Layer 6 of a small transformer language model trained on English Wikipedia (16 layers, counted from 0, width 128). Numbers have three digits each and are written without spaces.
A neuron's activation on a vector x is GELU(gate . x) times (in . x), where the dot is the dot product.

Input weights of the MLP neurons that the questions are about. A number n stands for (n - 500) times 0.0014.
n18 gate: 409380377252600440354566518583500676496454395629551396267487390253296491585423552504608584513530639617568411323461317410693478487482461842330521390372330570835487295328425455414941343539500280457444718509469434618693521607419586277809431504805330190566543236419530611496579543824517487418611590628327425460773680391818262239553624338517681478635386385500475566513361742337418349630391
n89 gate: 410625850537524666590426529647367451585484409742371386393546243492582632660784496802447454333524377610476564533268396435547386381599525681611307521335520467594382349500533308241578409706500676427585516287704607443580480488348577375355167348593466374405659693388622576620430589566391593435388676632443282645622555422379651359326717033552536306476484674556636438412331589521504666386551
n97 gate: 582678517438668155491608438335421459589468623609306531588437608187545513544266561504577500450596488619448692479651416606110471409409430573257302541409757401578598483171591521273614474480379266476394512512680418373559520532512651538439561540593470729862385530416349307448541780525472496747556568579283430504721521459508516403529568620451630565580512417601184170484360931611455557570526
n102 gate: 673459429599332296699442500653584521504560392321630524728542734371356474593389255688398483226504529599456387311746697622543673467654591686471264521258480777558549517671475644390346631472387731529402595479567574698284504496399492875362516532602462504584628360625422577346358520529345729638540548521685305517200615591386492248307536270411557594584450634272645467303338431427504308323290
n129 gate: 379451814488670393465659786525369613586704577361749496403530576455330621163228665649446546233439587620516451445649508529518661207320350737563586592475419471620558798559781338328564632414285437455586612417547450504457427640500723717426715443574645491626189671594512635451513607592385312664251435424558592546194307554291392484513480329398549332306773534516492366601479376431459516488422
n171 gate: 701380647752437676392572540591484401407276408624593504489662696616657541481749406569332548597400524661531377424476415605650465369532551357476570393241654528437429322416476488500417638792472428512625386334356425512654322640465617589271523423539549565636488488319559396690496664579398577403396662205386631256300545563348527306608631465349359632504226556512523468117508305774268625551685
n186 gate: 293675644504399696571695572559230491537362578558728464262283304566672526558404617500374496444471580521376755539475500592651714220445272533589566466658710901576395513628462358383460482396444486583342492610479453622634657504442350444388688566546465696376534574541387583662483608496817509280570401317584789547131539500675466322444434669562479533557398581317553631328509696824836755727553
n192 gate: 700574286616707636526521576621779441426672081467635452359603496590268361512392595423388243339350604276406354614736671434544575412546692431558730387529443308450479534433328530393524328488289218410665733496525529571616577352288360713664504431566654290627629487394405537484412488395409436270431524567376584492338483642611367389686324435156343566621185348504236500318573467383624549413491
n229 gate: 390574623571703379682520397701700575302542492636674590523496468442327606650365590424316464484646449492716281368508431760396563567314484566417454452683246405143641403894524468298515367473472174543570681630592417472480384741546457528519473300504787747460516508473516338790504640623671504492542565762676524528559492615457535396484492481411531306443647568465634378580370792476429465418553
n244 gate: 555789646279585479469277461112535569513422644580567618347391651621419575604412496636584578578384547661392301305597488521370534414389274262325852247569300577899390382474552317630524478529297431492462691666842547453439446391429572513621340454496299198185466421454572462295745647385390426404487592663619551655432741368529386467457492712374496630393371496370446389570680382421606256636726
n260 gate: 440609547474687373760307272278444633269672203298504659649404560458687571612023538537673612287542432627533608543263612576442687436539321471410332607569475718453661544578659727521488703441478569580243410415548782308443646433421327387269381800227539535655513430608339575521410609603508474542734600707504560517173456316576411764617408467475496441587556306420475688583566618513530766560504
n265 gate: 530608504572715517567449466708431590467561492525421540558526367500652500479539534644399453526550677643790566496445409212674395700521347471504775334825562966643669461556598422525411491521367577588751492267676381365535686487297802465279319641362630465487694774380475525512620788521550565629401488397471568624513452538358651375620342393496311546434594286433805441521212730588647772192504
n314 gate: 435653348508447557384636574451363706617339405601520437647370463440423351400377630397318574708508712797236556629622600645328671405525320095361343389645536541728537370463587596399441370601670465569407782553263451492395408581632585533468589488387500226777455462476309708584661730397597525605428524554593521409321639537428516604587376532753358395528364504753512553647875532758427363280530
n335 gate: 346609520373484418667616616500375580477626419445336720635423572477603620508430575639480568472554488429892361685551461304128188277304480457508562576476605655362393476636312115394348391457617598758520504639524456559496578566648473601535709674426435426432524553446433111508536574416425569520364221600378460432567859345395457371347523457477614414738552508668199492566496445471516461516492
n345 gate: 283531416322638606508408252393532540344333339531609481235435584539575545508602390316516756391523543516488488359524427508521811413381512756821411524584419706571461439604313601582621350519676355375441630603661468429577597391419441383624520315527658708496354366585370752399305672464516516492705515736583265528402638254527531585556353481733339570561576700336354623684308794377579559386356
n380 gate: 668532548528253330761782451564593609480573403587453523574413249500532308383687472512707537504688484456300785740448559488382353581456504634279670460253672183312340488419419447516221559543411500492496204432647596452525524591484675406614544359520718574569348426641512300598831658665520574480406449553492387358520356504528432484512367265591425567481367674393274432395591444313352762640300
n427 gate: 642644418590534445554600391742762491398504575305534327500331448390693366386513902642307622773551444401593458842620420440314320613352612614202432387509365647466260553627818606487694099292439778372585431647710543444540521721297372381691376420398341496269263456530749559479600436543436447509352382452710422093333469548513479453443352479449671589441583579360534578622553444701358509496388
n495 gate: 650739578589458405654403566519402379645374642519621578522318512504358424500620588399397543402474596523470391614308598508663316616799400303454515597473496767515304532473761271649364435477344687530378504597633473573496421264753649457386645538184583381613238583670707349663340329550485401698406489379427512551588556697519465587339526590610492275448609336572308477451568813452531500415291
n18 in: 556628648548345706109500710422421592637400370615560189508536294568431545437729272407672368663631690280449344614831360697231517313683539449444423352553534595405470567601491403265425376615342514470637647248315418751736631662402689394730582521560549406548439420314690428491548290487457496385445458539565796447504580665363491487597742538308822667546653320748508648525446551868448500560338
n89 in: 537569371566669402352438596454513492614746436321593425592279257512710448468693652472582513500500558348387371521607468406387253621533736695463297417642419388632397487295542614418378260569655447496635380194458459591593322667512434517398434476569500453324657127609405504703287618405381560651460346629623604395521692695541722561311654827602459463604679613398858554311845713590430582652457
n97 in: 513542561646504504635522457203426262525868388381610537646182500378354603563366244404274478412420521423231756465436508424305722548695577382435606310574155444436479650670656302458352736225465347534339414238535310517522420691121453597597602374593451438300346341366346449589604165608491588555563395526603625404727438599479470661365428584407517411425543404508219478692385606594346687547656
n102 in: 312525345393666424545712448346500681487414620462551447371332778663444362542669428550445461260241389653483592483611600572902611823578466525388281578171429500526654518500500544360561446576148578475347727491848436757355420318576683478352560600428632526383624641370521177386504572530738474432630374656509780383193650565635483315304475533298768305633578639542504676354522551451496394496389
n129 in: 317667685561612709159424571716829363532604700412324572390423381472528656243300500578271376663528430547459440543365798356515598978491425366392731505291426717219252780733856327532374261486643819328537453556696613679611426514578602351583528638783625384619514640426383523283519737628402848579726624581725235572402437415417603643333403495426463393664628519310463410482272686378317407570495
n171 in: 504550391550604511528597347488253500332500466378226678320687473500188359455492676680546520626466264623561349531550398404545488430321465477259443671543572488496184310555602429408315500637586471477454423302531391442516758481637481536344692413481313289398527564708608454614582519558711225569443405625592776539404604399569546306201652394447569668691348575572587407361492515492450220423339
n186 in: 543487617409388205178452579543553374364243492568411711362562684323646370584402667454479351372513595646225445259208538265664530335317513530188598665290521206552504549461500354666463500266719584410333431660421673560611513479373453429496337390415660411706414363665646390682308287374282242496547360360612352439534322418730659627785381475564521317446282553653660608181451513599483538608370
n192 in: 552521557500401436755360342704513509496529781556500483251612605636569491517478500669720368531216907638530610509263314350486638788365383428613726474491402348522509598583242433573790583774500673457500457548249539279674725402241616465325612462586389276408483602445535776589434569696577313367564721561595579663491254774517504363685687407295156329487382386432500343538670461671573582517401
n229 in: 450331423338706308467623564680468595402400679713354569264583523526329509324229701465513710505606572218646430271393262589334482387536500434432535573682474491657446472619618675327220128242655524589513288595376459712648465660685696726664402377322713579582590223751321266518282491505598449536522460527513631180410593857158370398605482412389429353500287254349447437430291701294294504455416
n244 in: 384356422582517445455509635767081491564384654564479656563597483361431572445487662312526278408756474645588932369526693555754654509478354643690411530478466565384628381635509579585648391614265329542602560569627608595420340674542406636593726332593474473278414677559577673698539500677066438390454466513577608299624611202369727517456656773314653649679353509458617267504558317540688670633478
n260 in: 390504633315540343685665496747527398465644543709621551427527455625553413470518692367557728387569645561772435576412427578398324447536429561527370447554608429610720509406424672722627290465679604535465579447733504407391552256561535550322522371317713659482196260660649193682464369544513318235556513531065487572544455278513474383572175522296264613260371603617702730260828351766346557390220
n265 in: 397675384735689321613654442356383404289579384626520259536275283246508509524744496612357371269669702574339580693451576443539640351566331726806488616671577273319504390408421563423425531654400584406647686376596355760250605585411553525313516593472572623396681428516529662326467598388353390789561637525492288421319487260468631407550682585638431382352550492667544558560560451688734704681479
n314 in: 305542543195627617478624414458491577717365249554383447537373333604424562541751508479365586660566538694064417634723591504509466171692640525462513526543479589496420417388402630475569504308358550320617746691440428750426467588691496600492412396738348548766682343347399583375551609543412814571367604654458415354517692509354454367599325459325323328348385504675479708628771823619660655496734
n335 in: 588576454500569599524512422589360488644378448530515725526634660752420312470468626634462800335399657466549406457542725622480408566589546459407443663368376558435458575628554646538140496538243475822241473716391434396381511477466569516379645534398555322738381464545259492474372527415397417750462474582404461473439555515398580443305368628542420458761655364735215724459702652520366618542320
n345 in: 416377378396567545263416606559525542644432540286537556845642521651508609708487446334218682180492696404279524351774582434443392588458429439303451647572304241504608564449521568422408465339318424422488550228364575379594369393566467654521454292545234522542496440753616471488702578681339397339361762344583521521354440395529521862368643639529504319338673525409728571398625699305350637392787
n380 in: 592484727337558694434773466446580361537488354414652544468470711455583543459574500703363754432577725442586529475143545228623429336357630729567751294297471295463654440428348363335364412554441513442455295366619542675509737793349533568492541378500474719504392654725438611602555459404153457549488488652512244428463306425722151344453467312401339302419555597484488454719573508253683372517431
n427 in: 615204351588298765311393584537645705669269643837623323469452406518491500505524459572651406745604352357482297688615532824383371454616477640143209379430523292731633386734570940518557681655481351208358634440270565500533364486473587070682206644245386524645578718586436600273561737519358519491600672206486426331316476676536408455570677432673454327693644556605450583433538495591528564514553
n495 in: 504565544469435665463465389605309646799428538638461668440495322560513546590373613679317442715333710378534132558112701335477753677739210276588375385291620570220535558544814442500487593612331509374483395663531474715595410578496713522271530641439212613589434405594500427875398383482487663807599247473570663491627419447764421599300504749306657483619659571513551487526396635623343404496532

Each question shows a token from some text and the vector x that enters the MLP there. A number n stands for (n - 500) times 0.0092.

"s": 568502382587384572377601396521407373581511503482554492502649628450401279413497774547628347472731490585458499340424265434422583533570454476628448559414330315566449464438247604506457671337515563473516592488488690471464527707428612524383455577481620475532486650578473443435364518542572679446488352548362671566583698373637600446416462567489412608585552405535563575595604390295657572288665
Which neuron lights up most? n129

" on": 500606324380448505299730546478452398581545586418597481454741611504623425586432502612600389554437650274581622299562496382419434609506511467521451535424517420648438259361373575502440599572657566431458586759430616539641433496498451439536505401477549432448396441622300394488372328661484816468553600584387644471360579600638525486312510564518515409519618621420493571546407504598745538443655
Which neuron fires most, and how strongly? n186, at about 2.2

"har": 587435377474512571352486486599405518501586537506536565497529441283411353370531317568542432563438462372415536428557492530246485662438520551599382484307373425541531422544435566440336684496583770405373392647488582603615472636507461332322482655543754279537557624494554206571522569606455694465456501589438412649361611327400495512600464340450529542443681416465359503305423442741490472476529
The two highest activations, in order: n102, n335

"M": 469566490595633493401612383560345387508660481753542432426494608402521388522593347351556309408636610561423438452694445438319461482387442415638515320362357377503598574413348620441448692523627715480644497673597464417541423556674468708428515345450631580358488729617540474530401433604416758565476467598431614636431539367436391461528506494416416636581412532433467676447577528156528536580615
The three highest activations, in order: n380, n244, n102

"Y": 502465486493599459393684525455354543500554471605590525423509555475579375427556574344545294484774553641532618464479496506351454416477297325675504411360448476504453537357415743490473525472617848418666575471508431405643431421483350555426532493473611621344382602727420610589458554525589610683352492599292575641253530366459435516528341548319482593608485492551560634339663545334558422554588
Which neuron fires most, and how strongly? n260, at about 13

"if": 422660566436376556312490447458455721506481377500630572474608472532254433426585497543533456497451633519414582337476478278312725637420362479543609459417358460512404502425374709591426486366471758565555483469552571437475377639644370668342437397388622602306620529614429546409360266641570490502544495277525751427782664419542462546499425436550677480432732344498442604506504390392603593577665
Which neuron lights up most? n244

"94": 470491421546411538395564471580407318597710585513591408502502730529580521582602578414491412417534484477447517413517510462244419352339299445616375384342346322486368417328337644467276645435392692554680468587629315470415543578541578443562505417303455279306462535294453534353303508652645523461551505564485661465556601373579572365558529568390440651644500505528562398371425530306581419576597
Which neuron lights up most? n244

" (": 603534501513448559482698368429467517500559528582431592512759529493576260507565633545464275521590426476380543398616410472357455735421465482601539424465436390528438236519268600430395696367761734550509516560617350392521578428352466560482488477523542362428413518624441484429330378687529744598404436507488551410450558487609409540436500672446372513533513605434510435358433615548675546488514
Which neuron lights up most? n192

"hi": 668342469483324598179657372604409302570520441433468423461397529428477349323550626484577397533548415321494505348461451332305434541437417459522661582435425440564484522521463666502434671375613708491535581620563501694563529673514545426349373647409719511324340782400476313646465418619477473377443507457301510399336576464525519605460616575445376523353543588443410608451466675525512394440531
Which neuron fires most, and how strongly? n427, at about 4.4

" qu": 549168470467325407445584489545380497699666471537555515268551623284374452616439478533541464642641469323488744362522451416193506626558534387484370344486691389652496480567391444481324739520470657525629519538553441481654622466413389500375444353654522253417393593579572442706505425635546602378373561571566633467494609531536547430423533573577362564619630421403471588511320484483611482613516
Which neuron fires most, and how strongly? n18, at about 2.9

"\n": 550402411367477636384573490510511468557515452664453404578777443554436302493475508498541399574683497416519450221534441651374575729551539341611547527460382360608641398441407518422448667346595714491564661656473465427586448577572571299499536509465521331379515450555457586249332432640708665568424519483243469409560576555579592748539443490370549607478538573442493588415484520522763449424469
Which neuron lights up most? n18

" where": 520349377412480591392536426430487541574629306411421628528654646424466407671480599602416398631477508425500722332506461452394586649487392531633555509393524390573579496465476608427450692448673685477745472541571521416567296551630440410362413552422622366530435608578359306626452352607530656469438506436466519384472616518679459582307433455474675719437456624546536645417347796576513504482533
Which neuron fires most, and how strongly? n102, at about 1.2

" Peter": 339525388496568462327671581540472388541585405276686579311725542406406410694463484460463203597591595562546428340441390492370480618526449499546393591332645356533531375460387715497424690432651753596477466610562494614521447510561443665446507515324588508444402602570530471513468428635702562564486421385468495604390586376545588476299354518398449457513623308590470609453593481497526536624646
The three highest activations, in order: n102, n260, n335

" st": 622300564574518389392643520598380469592430408456578607340566631475337325702448559609549377541620491332507529390476592590248408688584494387616486363369424418513532482491359594489370703551459676568549597473417501440698530416480358600368434499596645364534545559633493295550395445628605712366447549543411553503594578557699433472505476573447490458539582504279465468393401457503592580568582
Which neuron lights up most? n192

"a": 618476483497537480299550429538337542383586406566638300387704575485548267484443465540561579621408575443575505454476481556365317596499485459651405506424534453490346441387303697555507603431747785504352435522368267489775527591657518421404391596482644506373587485617525426517481517651373473482456351624439603490548564443575482563424502632564477549454661513386541648637330372437516364484530
Which neuron fires most, and how strongly? n18, at about 1.1

"ong": 508417264435402377303473526495334392506561496449717427555513622405518374427445506582447350376557565336375408513630376375250631612463400502691452400426403383480280590424366550523417538345525687574516724520390480471642469665629386671415396485424661594427573794482279558443335400704450546603518533425419429571402586333534567530443469463468563646535762537447442447592382513473395472572635
The two highest activations, in order: n129, n345

" |": 625436461453497485389734460446303453613680549520406417490624451506617265562678480631425445629457461490622428347543527373317434546423464336779469450403396382478369424514427645410498514450675756600522576474637449455511420691451439469553467435367501482447521407685521550409354466527512762495489524546439596417588615626682478538591479534466463419387497568454383510406325525535663492495588
Which neuron fires most, and how strongly? n89, at about 4.3

"na": 632480565431544667417549430518399460505605508479473498406701687413491359341484773395690474603490664383387479572573551421233663528422325385606507377389259444668440429396330776525464612477601735636432555434651603507493497580711395410436431652372646402473563628498403458442407379566542609487457490517370634426529621330491560490438472598484540582515431415419517578621451541446645399395624
The three highest activations, in order: n260, n244, n335

"t": 640503221399286544365552503587366388566467463446633584550561567320338323617488456557617372610677519443488446306445416529290303565442548545736423406397312359561278518511328526357442613514524638482475635453450578494715491577594486209351476537680634281503417568616299406616500460667578592466460379608472602577590522439555565547580573412432435463471526559374447528480358326503667609643565
Which neuron lights up most? n18

"one": 498452417553560567407569467350527357529447403450502489499619580330478515450419603462515446595248620546449552333599363559286609562644380548650576486296352289438524313384251700441312656480572776518456538398299601523632557740423509487463541562557638615578475655469316545409426393655659467525410519599639725473780591415460487562441320477603500529526514463526438555430554609310487493474494
Which neuron lights up most? n97

" the": 552394398462472437306566589580436468519570434499333526546694646455469471528631574464481480663494632506538580362526374378437425650329550425483595447479350415536563275459251524369418669374702718560556619662523548484635454393456459435359505514355539388572458635647408404438492414448570631501512513378336532414367455563811496463415496477450516487444610566469490605425458530477453630554540
Which neuron fires most, and how strongly? n335, at about 1.2

" 2": 490451389377367566402644471570383619522584508465407537507639595519309375534640652456540338612776403428496523371376483483355508522494541474672547346418444518443368440395400636374323695440612768581445509437481535447616643381527610624513529517463627526363425563550558515501463200719570680587398457614702488483364566421693488493461432564448443339508585599450430568592457637307685446591440
Which neuron fires most, and how strongly? n380, at about 9.9

" in": 381615372432417657322572453530456538533640520387411519516628566497384515559594588571530386509535543420476598493418499330431465662437423469501543344489336477694320239509342614376414749487683583437497590662538522492538444624490498515480529400485647391473478521766393391483393303663453761614490574485394511454370660567705433607348363537509539511563585619462491658467503571544633662388711
Which neuron lights up most? n314

" North": 542560447374477601307767543539430569554504384376549422512589569334339328698482732562397250640725515457396426493550473477331503544375416474524437384439566398448539605582414577490443488388589733504615573569524450401644591557489540407512378441343656531386438711509416446380420380811520560532576550321628437382221570409621490392432402487297482434513621503560518640510416467506559658549681
The two highest activations, in order: n427, n186

" a": 471334459557526532427595568521412306483618385474441515441768603500561425394502491470657584593526510484585525254512433483351441554347535393524534485478433437569348346477282624335508580404601756514501633675553435500703479457520484454332420462533568280341384537678381385421489366643452730590431475625455580654479567511745401458518438526598439450486667641553459581490420443613589556532541
Which neuron fires most, and how strongly? n335, at about 3

" and": 348388355468434443424593528437397586438635471544628629459711503469540409669568543582450452524579547525465469494561390442395601635366404460527575437439478437562427289415448579540464641485590768457431574572646441498449378512412537548372446589520704546503454549681431373543415428590457604608375549510472615335502610662810533669437472628447353678551563568526546588464471545578572642630580
The two highest activations, in order: n186, n260

"29": 388652503462575493376603417448285450635608472541537440542523683432435515426600412539568395414697489409487510370567513413332485446427338449682441432408259316506551393319328529388307672342477823491584509555268356457545611646679677304575435492418604504437461601485438499433438391665605587479605557500562832397518620410494560344590457523378427522518484499436509508361471677338525423540542
Which neuron lights up most? n18

" every": 592453438466494477502505502406376293518604304501501612569645639429559531615412453473536438587556615463533710380532477542227456537563441556529479382401434389548544426487341667392577572515580656548693690613291575482692654591269492450345431534439593304608400572550253333514440456655511712443426571412383535500625577450653595456437421569584586548459547715474287618364438552599527473465489
Which neuron lights up most? n97

"ver": 346509573454424456385668513589434304637514472482454535539636597440333315534475630505471328592528496378442594293545417391336537554417496523579559425339421449716522518392552568500281681417566727470564688561403532474670573612618340436416344514450762671525539691519423364379487203528569496437466331612348527466478728418483393538477401660479391516467581631401545578657453465310529526483565
Which neuron fires most, and how strongly? n192, at about 0.48

"A": 516429357518489643370607436638331308462536400510516437458537639462378364410720717450530498702646543596447510425563428414415343494334463269652627453401569430546456540403356697354364557511703779410603572571557526358685323413484368338506562548422680452107556616587589574551345387480552629618475490545301468646528473413506386547498441555417421559486525675462595618431552523241558462551580
Which neuron lights up most? n89

"I": 510549405441529595320650424494400461405529458624460406502587492532417448541476660434398360488642633610448600361537360463234504453465475291690464582429448423489377558475374629336346560530695808384628543479432295433517483657545419619393632449563649626255388692601372567601494415592628639564430505680402634480417473454435428384463539549496451586480516641415592569399490511184521474620551
Which neuron fires most, and how strongly? n229, at about 5.9

"000": 482592415602519484302521512469324423411655493360602506468585636621603487729560518488701369515576680436566578393513570639371566356540390377668367482530509403531404294352352740500409640383496701500623569482391469317695442493588331416548539460508515648490500622478497498593456395400606566445504500571655654374316583475585603657589531397390552481563662560618553568511298658178674432681669
Which neuron fires most, and how strongly? n345, at about 6.9